Layer 12 of a small transformer language model trained on English Wikipedia (15 layers, counted from 0, width 64).
A neuron's activation on a vector x is GELU(gate . x) times (in . x), where the dot is the dot product.

Input weights of the MLP neurons that the questions are about. A number n stands for (n - 500) times 0.0018.
n8 gate: 337,265,504,721,453,399,223,667,468,608,470,452,574,363,325,275,453,614,440,559,543,560,379,520,429,586,363,562,787,634,393,255,520,420,496,849,545,613,539,252,406,431,856,620,274,385,500,526,809,277,633,596,585,709,430,585,602,565,534,522,496,381,553,418
n15 gate: 751,482,607,710,509,163,500,523,193,631,376,481,363,653,361,477,579,276,417,432,593,431,654,483,459,534,549,630,250,301,584,644,672,763,850,536,766,342,686,302,629,472,505,597,401,500,481,754,340,402,553,251,577,517,433,331,551,695,546,611,296,830,395,556
n19 gate: 463,240,533,678,472,555,486,686,274,641,463,352,306,617,700,196,777,735,380,208,322,537,550,385,400,382,535,675,491,409,383,324,713,428,329,527,534,718,294,666,680,566,686,528,401,680,651,585,553,574,379,415,790,697,581,427,315,668,528,636,448,308,741,309
n20 gate: 557,718,292,692,769,536,594,665,500,561,484,554,319,577,548,644,635,272,604,556,337,528,413,322,393,683,625,750,484,718,614,178,438,471,456,476,466,330,732,726,600,606,500,415,484,504,538,500,661,543,336,443,386,556,349,353,416,589,367,420,413,366,471,727
n26 gate: 602,288,351,390,281,235,641,514,439,580,221,381,288,333,315,652,369,459,491,468,589,620,278,263,324,685,510,612,579,418,570,518,738,687,532,423,456,441,589,552,716,509,595,519,481,371,403,133,548,214,856,519,688,573,462,495,813,579,620,548,410,672,802,491
n40 gate: 312,386,256,684,422,563,551,436,730,652,365,299,602,665,272,419,532,811,319,487,551,695,389,508,304,620,310,434,678,281,445,332,483,845,564,885,400,709,514,584,291,404,594,354,389,423,672,718,476,359,453,546,448,605,438,524,672,684,413,686,570,406,306,514
n68 gate: 444,264,296,567,734,559,408,530,665,509,197,425,412,530,500,397,756,338,650,411,383,303,471,630,693,709,210,442,427,458,448,395,586,290,796,394,505,479,734,627,637,556,504,560,382,611,495,474,586,560,496,618,375,663,308,325,594,539,590,464,337,861,710,461
n73 gate: 573,689,439,567,288,585,465,762,624,422,738,390,496,427,500,534,487,504,496,487,270,466,298,665,504,319,477,450,302,589,371,822,336,562,534,487,585,597,409,439,487,764,792,707,579,423,756,417,747,436,370,522,312,456,312,433,521,535,715,684,469,135,406,448
n95 gate: 193,638,343,560,337,483,418,258,171,576,249,441,553,668,690,237,547,20,265,772,570,724,427,701,139,756,383,746,517,472,842,691,395,476,540,188,470,602,756,770,839,529,767,726,477,311,434,230,361,408,608,611,572,569,537,344,414,512,211,596,358,781,470,419
n123 gate: 693,696,394,614,541,527,444,733,474,551,663,322,430,394,793,268,703,292,209,266,297,377,285,768,607,466,573,544,500,392,569,518,487,358,774,487,318,487,574,612,737,638,594,509,444,491,366,323,495,378,652,300,562,656,496,338,641,366,482,433,317,344,315,142
n128 gate: 277,590,371,398,624,439,308,603,527,533,569,357,794,508,590,500,600,671,537,637,517,676,653,455,464,309,482,743,644,435,483,600,555,568,521,654,578,729,525,387,324,657,331,417,550,284,513,676,517,167,864,408,401,546,568,406,467,753,644,350,492,428,568,298
n145 gate: 659,485,441,477,541,529,370,625,548,478,467,583,444,533,647,358,630,580,756,749,367,434,554,661,342,620,476,695,368,388,522,546,517,390,295,388,492,281,548,500,533,718,541,489,418,278,619,545,454,410,592,657,309,564,714,588,606,493,236,508,677,386,580,548
n147 gate: 608,444,344,335,557,375,500,547,548,320,593,740,294,538,861,481,367,328,687,615,675,659,495,539,656,683,405,627,669,445,561,318,697,369,481,555,583,463,831,381,621,901,471,796,443,644,520,529,554,340,856,624,568,448,269,647,733,486,247,431,409,689,534,392
n170 gate: 384,513,422,425,457,315,452,568,568,500,699,356,104,723,692,547,483,559,458,475,254,377,500,684,462,446,313,488,564,559,594,305,296,712,249,328,473,442,672,604,623,612,469,397,496,597,371,713,554,209,638,461,678,532,399,447,649,723,521,723,225,288,531,513
n214 gate: 500,549,496,521,529,217,421,627,443,376,192,483,262,718,561,264,872,273,496,657,690,508,284,658,236,586,531,500,443,669,566,556,559,750,480,548,453,448,364,458,590,525,416,619,558,333,474,233,594,653,589,512,402,632,507,372,435,438,574,564,680,517,513,442
n230 gate: 475,272,537,517,537,419,388,373,427,330,613,475,492,475,627,581,500,492,313,420,517,541,472,717,540,599,199,302,541,516,406,536,714,403,121,460,722,656,381,737,407,578,416,488,189,678,440,359,504,452,555,533,594,621,522,342,143,537,541,709,596,420,394,607
n232 gate: 634,491,700,500,283,283,640,642,299,439,568,650,496,608,483,440,661,359,239,534,256,586,298,709,479,464,491,783,461,525,483,601,615,687,483,517,550,298,761,645,414,630,535,414,491,419,811,837,725,725,572,448,581,401,378,415,444,574,410,743,412,634,545,470
n8 in: 393,376,593,180,458,382,673,325,358,850,331,434,655,718,606,734,528,546,436,396,668,702,568,652,536,734,268,388,329,631,741,401,289,538,601,387,722,441,672,655,385,690,491,431,191,266,630,688,297,529,582,406,418,338,559,572,477,226,417,548,514,624,342,565
n15 in: 491,500,653,648,969,395,444,247,70,323,486,391,641,495,555,655,746,532,592,577,542,463,613,458,631,558,111,683,509,726,495,487,518,495,459,269,601,644,481,636,651,616,424,560,509,523,505,495,669,701,596,374,207,598,588,668,459,542,528,399,750,748,514,301
n19 in: 433,359,380,386,691,387,460,875,290,455,601,455,658,323,610,145,153,592,302,370,380,540,535,540,586,584,472,543,791,781,456,427,475,303,579,452,486,629,580,284,531,638,686,451,352,544,375,419,740,665,408,711,597,614,661,610,456,340,412,528,419,427,358,642
n20 in: 384,327,216,299,363,435,328,640,550,571,328,347,706,587,595,422,500,353,303,382,454,529,520,591,68,304,522,516,355,403,392,207,413,539,434,484,634,601,404,647,442,384,738,318,420,479,651,483,444,680,302,580,444,576,432,633,467,342,599,504,437,286,573,400
n26 in: 107,470,522,469,588,594,782,391,512,293,375,531,571,618,530,535,434,410,656,474,676,483,368,369,415,546,551,487,422,594,430,382,438,550,543,649,709,398,461,513,487,386,286,587,222,517,536,257,227,537,500,540,835,644,504,491,435,592,757,250,389,14,536,509
n40 in: 491,732,637,423,504,297,487,557,172,367,548,617,402,557,412,635,434,457,496,616,629,566,577,235,689,505,711,458,342,337,491,675,504,182,574,237,670,526,518,424,304,522,473,654,496,308,495,487,349,537,527,349,427,204,592,395,583,200,316,532,752,759,654,557
n68 in: 235,391,779,587,500,488,789,316,441,551,546,809,423,349,542,450,673,633,475,500,305,433,271,508,590,562,755,569,337,447,639,537,472,721,525,734,412,471,758,244,438,369,448,340,555,695,666,585,364,500,478,517,666,407,485,539,579,829,571,461,431,647,565,508
n73 in: 657,522,697,469,500,628,324,535,633,342,534,575,147,387,686,633,587,354,487,398,727,478,276,627,432,619,569,299,439,640,591,782,339,303,599,423,577,500,369,425,862,552,509,617,698,461,256,535,505,389,275,597,559,404,476,378,392,178,587,631,535,724,554,452
n95 in: 554,567,509,500,622,438,687,437,693,232,580,380,578,468,585,861,287,687,679,451,341,272,847,430,776,599,390,248,567,531,509,513,641,435,590,654,538,557,450,436,263,681,214,320,505,696,528,674,354,490,636,372,481,276,553,669,634,446,693,552,670,533,509,338
n123 in: 533,449,636,495,645,583,594,751,461,830,177,495,424,411,346,463,434,569,472,477,815,370,855,585,495,63,425,279,388,482,519,360,615,437,542,527,802,605,359,514,398,322,514,430,93,458,529,225,490,480,437,363,374,668,627,442,477,308,565,534,586,775,592,477
n128 in: 453,821,527,544,590,469,685,415,627,449,512,552,524,558,515,696,742,339,500,683,296,546,599,408,315,341,699,429,574,348,632,455,566,608,597,371,545,765,332,397,473,453,377,177,413,365,443,571,297,607,681,441,657,557,327,343,392,547,450,415,448,396,460,500
n145 in: 522,358,518,576,669,572,581,412,398,345,435,612,615,284,427,464,692,616,529,478,799,413,482,440,475,307,422,581,526,446,599,546,566,368,576,554,469,739,614,470,213,228,658,559,489,594,447,459,508,255,451,456,458,348,363,565,696,518,759,473,504,625,595,500
n147 in: 336,405,430,553,582,755,487,638,408,469,632,597,219,392,573,466,274,636,701,394,474,560,753,610,471,795,712,604,685,441,496,391,414,504,208,673,414,365,530,531,440,500,708,643,535,658,212,728,500,362,702,456,549,631,500,599,474,322,569,95,447,594,504,621
n170 in: 753,248,361,412,759,481,784,324,447,803,415,237,316,514,372,519,385,462,675,491,884,547,277,648,542,500,292,472,505,584,743,482,554,594,453,379,575,430,505,544,718,797,627,476,853,604,231,476,604,353,559,423,653,513,595,822,486,428,353,798,544,579,574,595
n214 in: 212,532,565,638,382,448,443,274,519,381,408,591,451,796,516,636,630,340,392,730,320,548,267,311,397,377,483,344,524,425,695,437,411,395,403,413,741,492,618,603,817,431,670,342,516,484,521,336,711,509,475,307,735,522,610,580,592,593,435,357,541,592,525,553
n230 in: 777,336,627,115,646,838,480,346,419,573,304,574,421,369,307,462,602,524,380,196,417,558,585,425,731,322,572,584,287,438,321,495,601,350,673,296,434,467,880,377,721,427,594,432,318,658,551,372,702,515,294,436,646,638,601,762,577,471,384,273,614,745,590,287
n232 in: 667,384,328,444,536,562,546,567,404,495,602,643,637,482,644,460,314,384,656,575,237,831,197,525,351,453,476,669,572,148,428,225,474,714,451,328,547,373,654,518,545,477,892,505,568,331,406,509,528,739,323,441,551,425,545,654,589,658,455,833,454,625,598,270

Each question shows a token from some text and the vector x that enters the MLP there. A number n stands for (n - 500) times 0.0073.

"B": 609,452,664,503,518,565,576,482,401,583,354,510,542,649,455,369,528,523,343,615,419,559,371,573,570,482,462,482,478,465,608,467,366,305,389,415,325,477,572,578,470,407,500,508,559,476,399,466,478,651,547,472,544,557,783,485,586,554,620,473,487,481,453,544
The most active neuron and its activation: n214, at about 1.6

" Sv": 639,522,610,512,348,429,554,380,463,433,444,503,625,536,480,648,410,595,503,349,611,427,501,544,589,396,582,473,509,483,591,579,396,288,560,420,488,479,432,486,530,254,538,550,459,549,498,556,503,511,663,514,538,328,772,400,485,468,475,568,532,383,564,550
Which two neurons fire most, strongest first? n232, n19

" named": 357,458,453,384,409,486,486,438,669,448,371,493,589,456,388,615,484,451,457,512,559,629,550,339,464,435,518,408,547,356,479,357,403,379,457,520,581,511,595,460,461,582,541,603,359,503,456,573,604,410,480,626,490,315,654,488,565,443,674,529,491,553,528,326
Which of these neurons fires most? n8

" 3": 517,460,646,429,593,545,624,325,561,534,531,454,563,467,393,535,479,427,455,414,567,400,505,229,557,499,588,407,452,520,534,516,542,629,335,516,401,664,553,512,490,414,446,513,722,656,447,468,392,626,406,529,580,292,543,483,441,328,608,495,484,497,455,481
Which of these neurons fires most? n19

" broken": 518,543,414,635,393,482,421,534,585,427,434,334,505,542,550,447,457,452,598,577,494,398,535,262,441,495,433,412,529,307,585,512,447,644,472,540,474,570,575,464,515,397,516,450,465,528,511,432,501,382,493,483,462,278,764,469,496,389,557,476,463,472,457,529
Which two neurons fire most, strongest first? n40, n95

",": 573,444,526,572,486,460,565,497,716,569,495,445,582,390,488,630,523,416,371,460,328,489,428,410,426,560,517,567,560,407,471,522,380,554,519,475,502,417,554,537,523,440,521,446,672,580,508,448,445,618,479,465,508,271,482,663,348,389,574,407,387,395,500,521
Which of these neurons fires most? n20

"th": 668,478,636,489,462,477,439,436,446,572,448,501,556,433,575,680,552,510,515,478,487,586,421,560,632,463,523,407,479,533,538,576,422,376,460,412,535,526,566,498,369,443,414,514,540,604,483,515,554,490,477,478,499,135,700,416,558,370,524,457,473,555,448,575
Which of these neurons fires most? n230

" |": 550,506,558,377,456,554,631,425,769,523,510,468,504,474,473,522,522,580,433,510,575,493,466,537,580,474,552,542,531,622,489,576,536,472,477,514,450,501,478,542,490,429,489,516,417,551,444,482,501,512,510,468,462,208,464,496,486,413,588,533,564,416,509,574
Which two neurons fire most, strongest first? n73, n232

"as": 508,512,498,482,493,432,549,488,569,515,494,576,488,490,592,475,476,529,518,577,444,523,480,537,472,510,441,415,468,507,502,495,530,445,442,484,495,562,530,538,407,476,470,493,470,518,478,525,444,559,531,506,556,60,748,541,544,572,525,586,510,556,534,598
Which of these neurons fires most? n232

"on": 561,514,584,428,488,532,567,483,460,473,546,535,459,490,528,611,447,468,551,542,527,544,481,423,640,499,555,418,490,523,515,507,504,322,527,534,539,576,637,474,304,507,464,534,501,509,478,573,462,538,506,527,488,43,571,508,421,419,449,500,560,475,480,532
The most active neuron and its activation: n20, at about 0.41

" went": 514,379,321,581,537,437,487,431,568,382,471,269,458,572,523,393,453,621,534,623,449,529,500,198,491,533,516,383,545,436,663,445,478,437,513,511,449,542,506,580,592,363,553,666,439,590,600,465,518,422,455,317,499,401,675,561,548,344,522,349,451,437,454,439
Which of these neurons fires most? n26

" Bab": 510,492,669,445,499,418,448,525,449,537,350,464,478,579,500,666,461,545,527,502,508,359,655,519,475,449,551,472,525,590,512,609,288,436,563,445,568,482,563,462,542,494,481,473,465,576,442,529,503,552,550,509,541,391,857,315,551,470,599,579,498,610,523,539
Which of these neurons fires most? n15

"ES": 544,561,629,556,576,503,623,418,565,448,413,633,645,677,413,547,699,382,423,433,421,420,491,505,441,453,459,539,539,264,603,427,618,369,452,413,417,316,473,453,489,474,487,670,517,343,441,412,371,470,481,493,529,351,661,622,511,457,670,400,439,503,427,396
The three highest activations, in order: n214, n145, n15

" term": 343,456,393,418,528,383,587,540,551,555,268,490,543,575,455,496,432,553,526,358,560,484,526,343,382,462,454,479,686,594,589,419,503,296,478,444,547,594,496,315,462,474,635,392,469,598,518,429,502,404,485,473,487,537,721,630,438,373,524,523,417,282,459,359
The three highest activations, in order: n19, n8, n26

"t": 613,554,472,618,593,529,440,441,568,623,319,604,405,470,397,525,524,607,405,585,451,442,583,521,424,423,490,540,544,411,627,434,617,505,503,463,396,562,626,403,298,548,598,379,461,523,516,304,511,408,642,299,519,375,700,489,617,459,597,547,339,636,419,525
Which of these neurons fires most? n123

"O": 565,561,698,529,504,502,709,392,450,542,400,544,608,683,366,398,444,469,386,527,459,462,425,528,463,507,417,533,632,402,648,442,442,170,490,456,397,366,682,632,566,535,420,675,552,456,512,568,438,589,477,466,495,510,601,546,511,627,668,421,444,559,410,541
Which of these neurons fires most? n15

" to": 414,411,502,549,518,569,420,499,762,453,475,539,501,565,453,533,521,457,460,470,422,412,653,529,424,551,612,430,422,467,488,435,575,480,451,452,539,512,347,460,497,472,546,598,433,517,592,433,524,486,457,487,515,236,525,509,472,426,493,599,489,568,556,368
Which of these neurons fires most? n73

" wrote": 524,356,412,631,541,539,515,515,618,415,379,347,340,457,398,499,434,488,516,644,515,518,583,299,447,522,530,499,477,578,554,333,506,467,500,450,576,525,565,565,552,457,584,483,513,661,657,608,493,556,390,486,507,412,709,470,430,508,643,366,699,611,527,321
The most active neuron and its activation: n20, at about 1.6

"l": 606,456,541,398,473,492,546,501,457,488,512,521,423,466,552,606,436,484,542,561,523,529,527,426,610,544,523,425,502,542,537,567,464,358,521,535,557,590,605,477,340,510,445,505,494,567,528,551,484,507,511,487,540,24,521,494,451,413,408,488,503,560,443,556
Which of these neurons fires most? n20

" a": 446,392,549,524,381,517,503,594,642,431,498,512,591,582,424,390,374,622,449,599,578,623,578,299,409,398,537,509,621,524,664,381,477,466,530,477,520,525,515,416,452,465,574,550,398,375,586,563,468,493,526,451,404,634,692,640,477,182,557,506,374,509,553,405
Which of these neurons fires most? n8

" and": 492,618,429,578,472,547,425,567,781,391,482,508,503,479,596,389,519,515,433,470,428,469,487,505,369,515,492,353,401,534,460,548,441,514,496,505,500,480,504,543,514,544,501,529,508,484,460,416,561,524,473,529,528,395,693,425,497,435,564,578,539,587,548,452
Which two neurons fire most, strongest first? n73, n214

" decl": 565,615,380,627,352,581,538,529,556,457,228,576,499,629,449,607,429,435,576,319,387,467,412,546,488,438,291,345,494,727,544,482,326,400,647,420,531,492,441,462,575,417,599,548,496,644,482,537,472,441,477,532,393,587,659,535,449,385,389,655,417,460,323,486
Which of these neurons fires most? n73

"ake": 519,570,379,518,475,519,498,458,508,492,484,587,526,501,550,524,602,510,505,426,464,522,482,406,500,554,347,462,469,460,493,506,622,446,496,539,475,557,539,495,439,468,460,466,504,517,430,542,450,504,499,446,553,125,813,500,535,556,498,643,524,528,496,531
Which of these neurons fires most? n40

" wa": 378,625,615,729,436,606,607,292,503,579,306,501,614,570,455,503,573,455,459,268,483,330,462,461,341,511,431,355,341,565,414,543,401,435,490,482,595,561,464,670,495,539,506,470,466,579,547,449,444,475,406,426,431,449,612,460,366,119,400,484,393,490,436,602
Which of these neurons fires most? n20

" interest": 401,412,328,516,499,477,431,449,540,441,352,531,466,493,382,482,391,420,523,498,510,504,388,354,466,479,501,370,631,628,624,373,552,476,531,404,527,618,492,452,468,477,387,447,571,549,614,544,433,461,528,428,417,471,815,649,508,626,612,466,589,476,462,354
The most active neuron and its activation: n26, at about 1.7

"ine": 598,531,572,477,510,526,510,492,422,422,473,539,448,453,536,592,439,514,486,482,520,546,494,401,601,536,508,358,450,600,491,621,515,339,510,536,563,516,598,539,342,487,446,514,484,533,502,572,463,496,491,472,507,48,550,463,467,403,449,431,547,579,470,532
Which of these neurons fires most? n20

" rel": 467,520,436,365,465,587,545,511,465,495,385,438,721,505,335,464,523,489,430,452,487,303,396,461,490,469,424,354,588,622,552,575,429,448,411,447,696,674,363,586,449,456,587,654,482,537,437,314,502,646,398,378,534,694,548,632,627,372,389,573,509,505,340,458
The most active neuron and its activation: n230, at about 1.9

" (": 532,633,570,416,456,623,557,345,533,502,441,630,453,557,609,422,603,540,549,531,525,317,495,720,608,469,560,510,460,525,468,582,462,527,424,538,472,440,603,482,518,418,504,656,695,530,554,437,444,487,380,567,496,263,572,675,411,410,772,390,369,405,562,419
The most active neuron and its activation: n73, at about 4.4

"li": 632,513,567,384,481,426,469,514,398,594,426,524,562,580,425,457,409,648,540,409,563,582,613,586,493,635,632,389,612,508,475,415,189,306,584,632,582,534,579,576,434,680,427,401,403,455,510,542,459,484,489,542,420,320,495,394,249,524,443,373,584,402,542,628
Which of these neurons fires most? n232

"ve": 480,534,453,492,403,503,538,488,592,419,440,486,510,579,612,425,606,460,512,580,405,465,422,249,408,541,477,468,460,443,531,399,536,564,536,505,471,604,473,463,460,586,531,461,506,524,493,489,541,589,499,445,457,308,836,495,556,505,515,532,489,535,562,522
Which two neurons fire most, strongest first? n214, n40

" joined": 468,400,456,429,415,568,426,389,689,461,520,354,583,484,338,533,496,456,532,616,578,578,547,461,420,473,600,459,592,459,505,350,658,309,449,437,567,511,426,470,421,438,574,533,323,523,575,515,588,467,489,515,518,372,692,396,527,369,581,545,628,549,500,340
The three highest activations, in order: n40, n230, n8

" later": 392,430,403,481,499,411,511,609,638,416,511,374,570,591,403,524,246,558,385,472,477,610,536,277,394,652,347,337,446,583,492,405,526,555,458,500,503,500,580,493,525,410,633,578,596,487,476,456,485,426,540,566,446,423,660,582,565,219,626,410,449,404,443,482
The most active neuron and its activation: n26, at about 3.8

"S": 534,621,534,443,502,512,612,447,531,525,459,524,602,612,385,370,610,409,481,656,442,495,404,493,422,501,521,587,498,416,567,473,445,229,531,385,337,407,611,519,471,550,564,533,614,392,409,481,462,549,520,477,522,287,747,577,625,570,646,542,453,513,488,423
Which of these neurons fires most? n232

"ss": 579,592,705,341,566,353,441,620,475,591,492,587,675,479,422,732,269,663,444,448,555,431,332,543,491,447,587,353,629,481,556,429,492,301,514,451,639,471,480,574,529,405,536,775,503,481,485,519,528,504,345,642,423,363,553,536,509,439,561,457,592,493,571,603
Which two neurons fire most, strongest first? n73, n8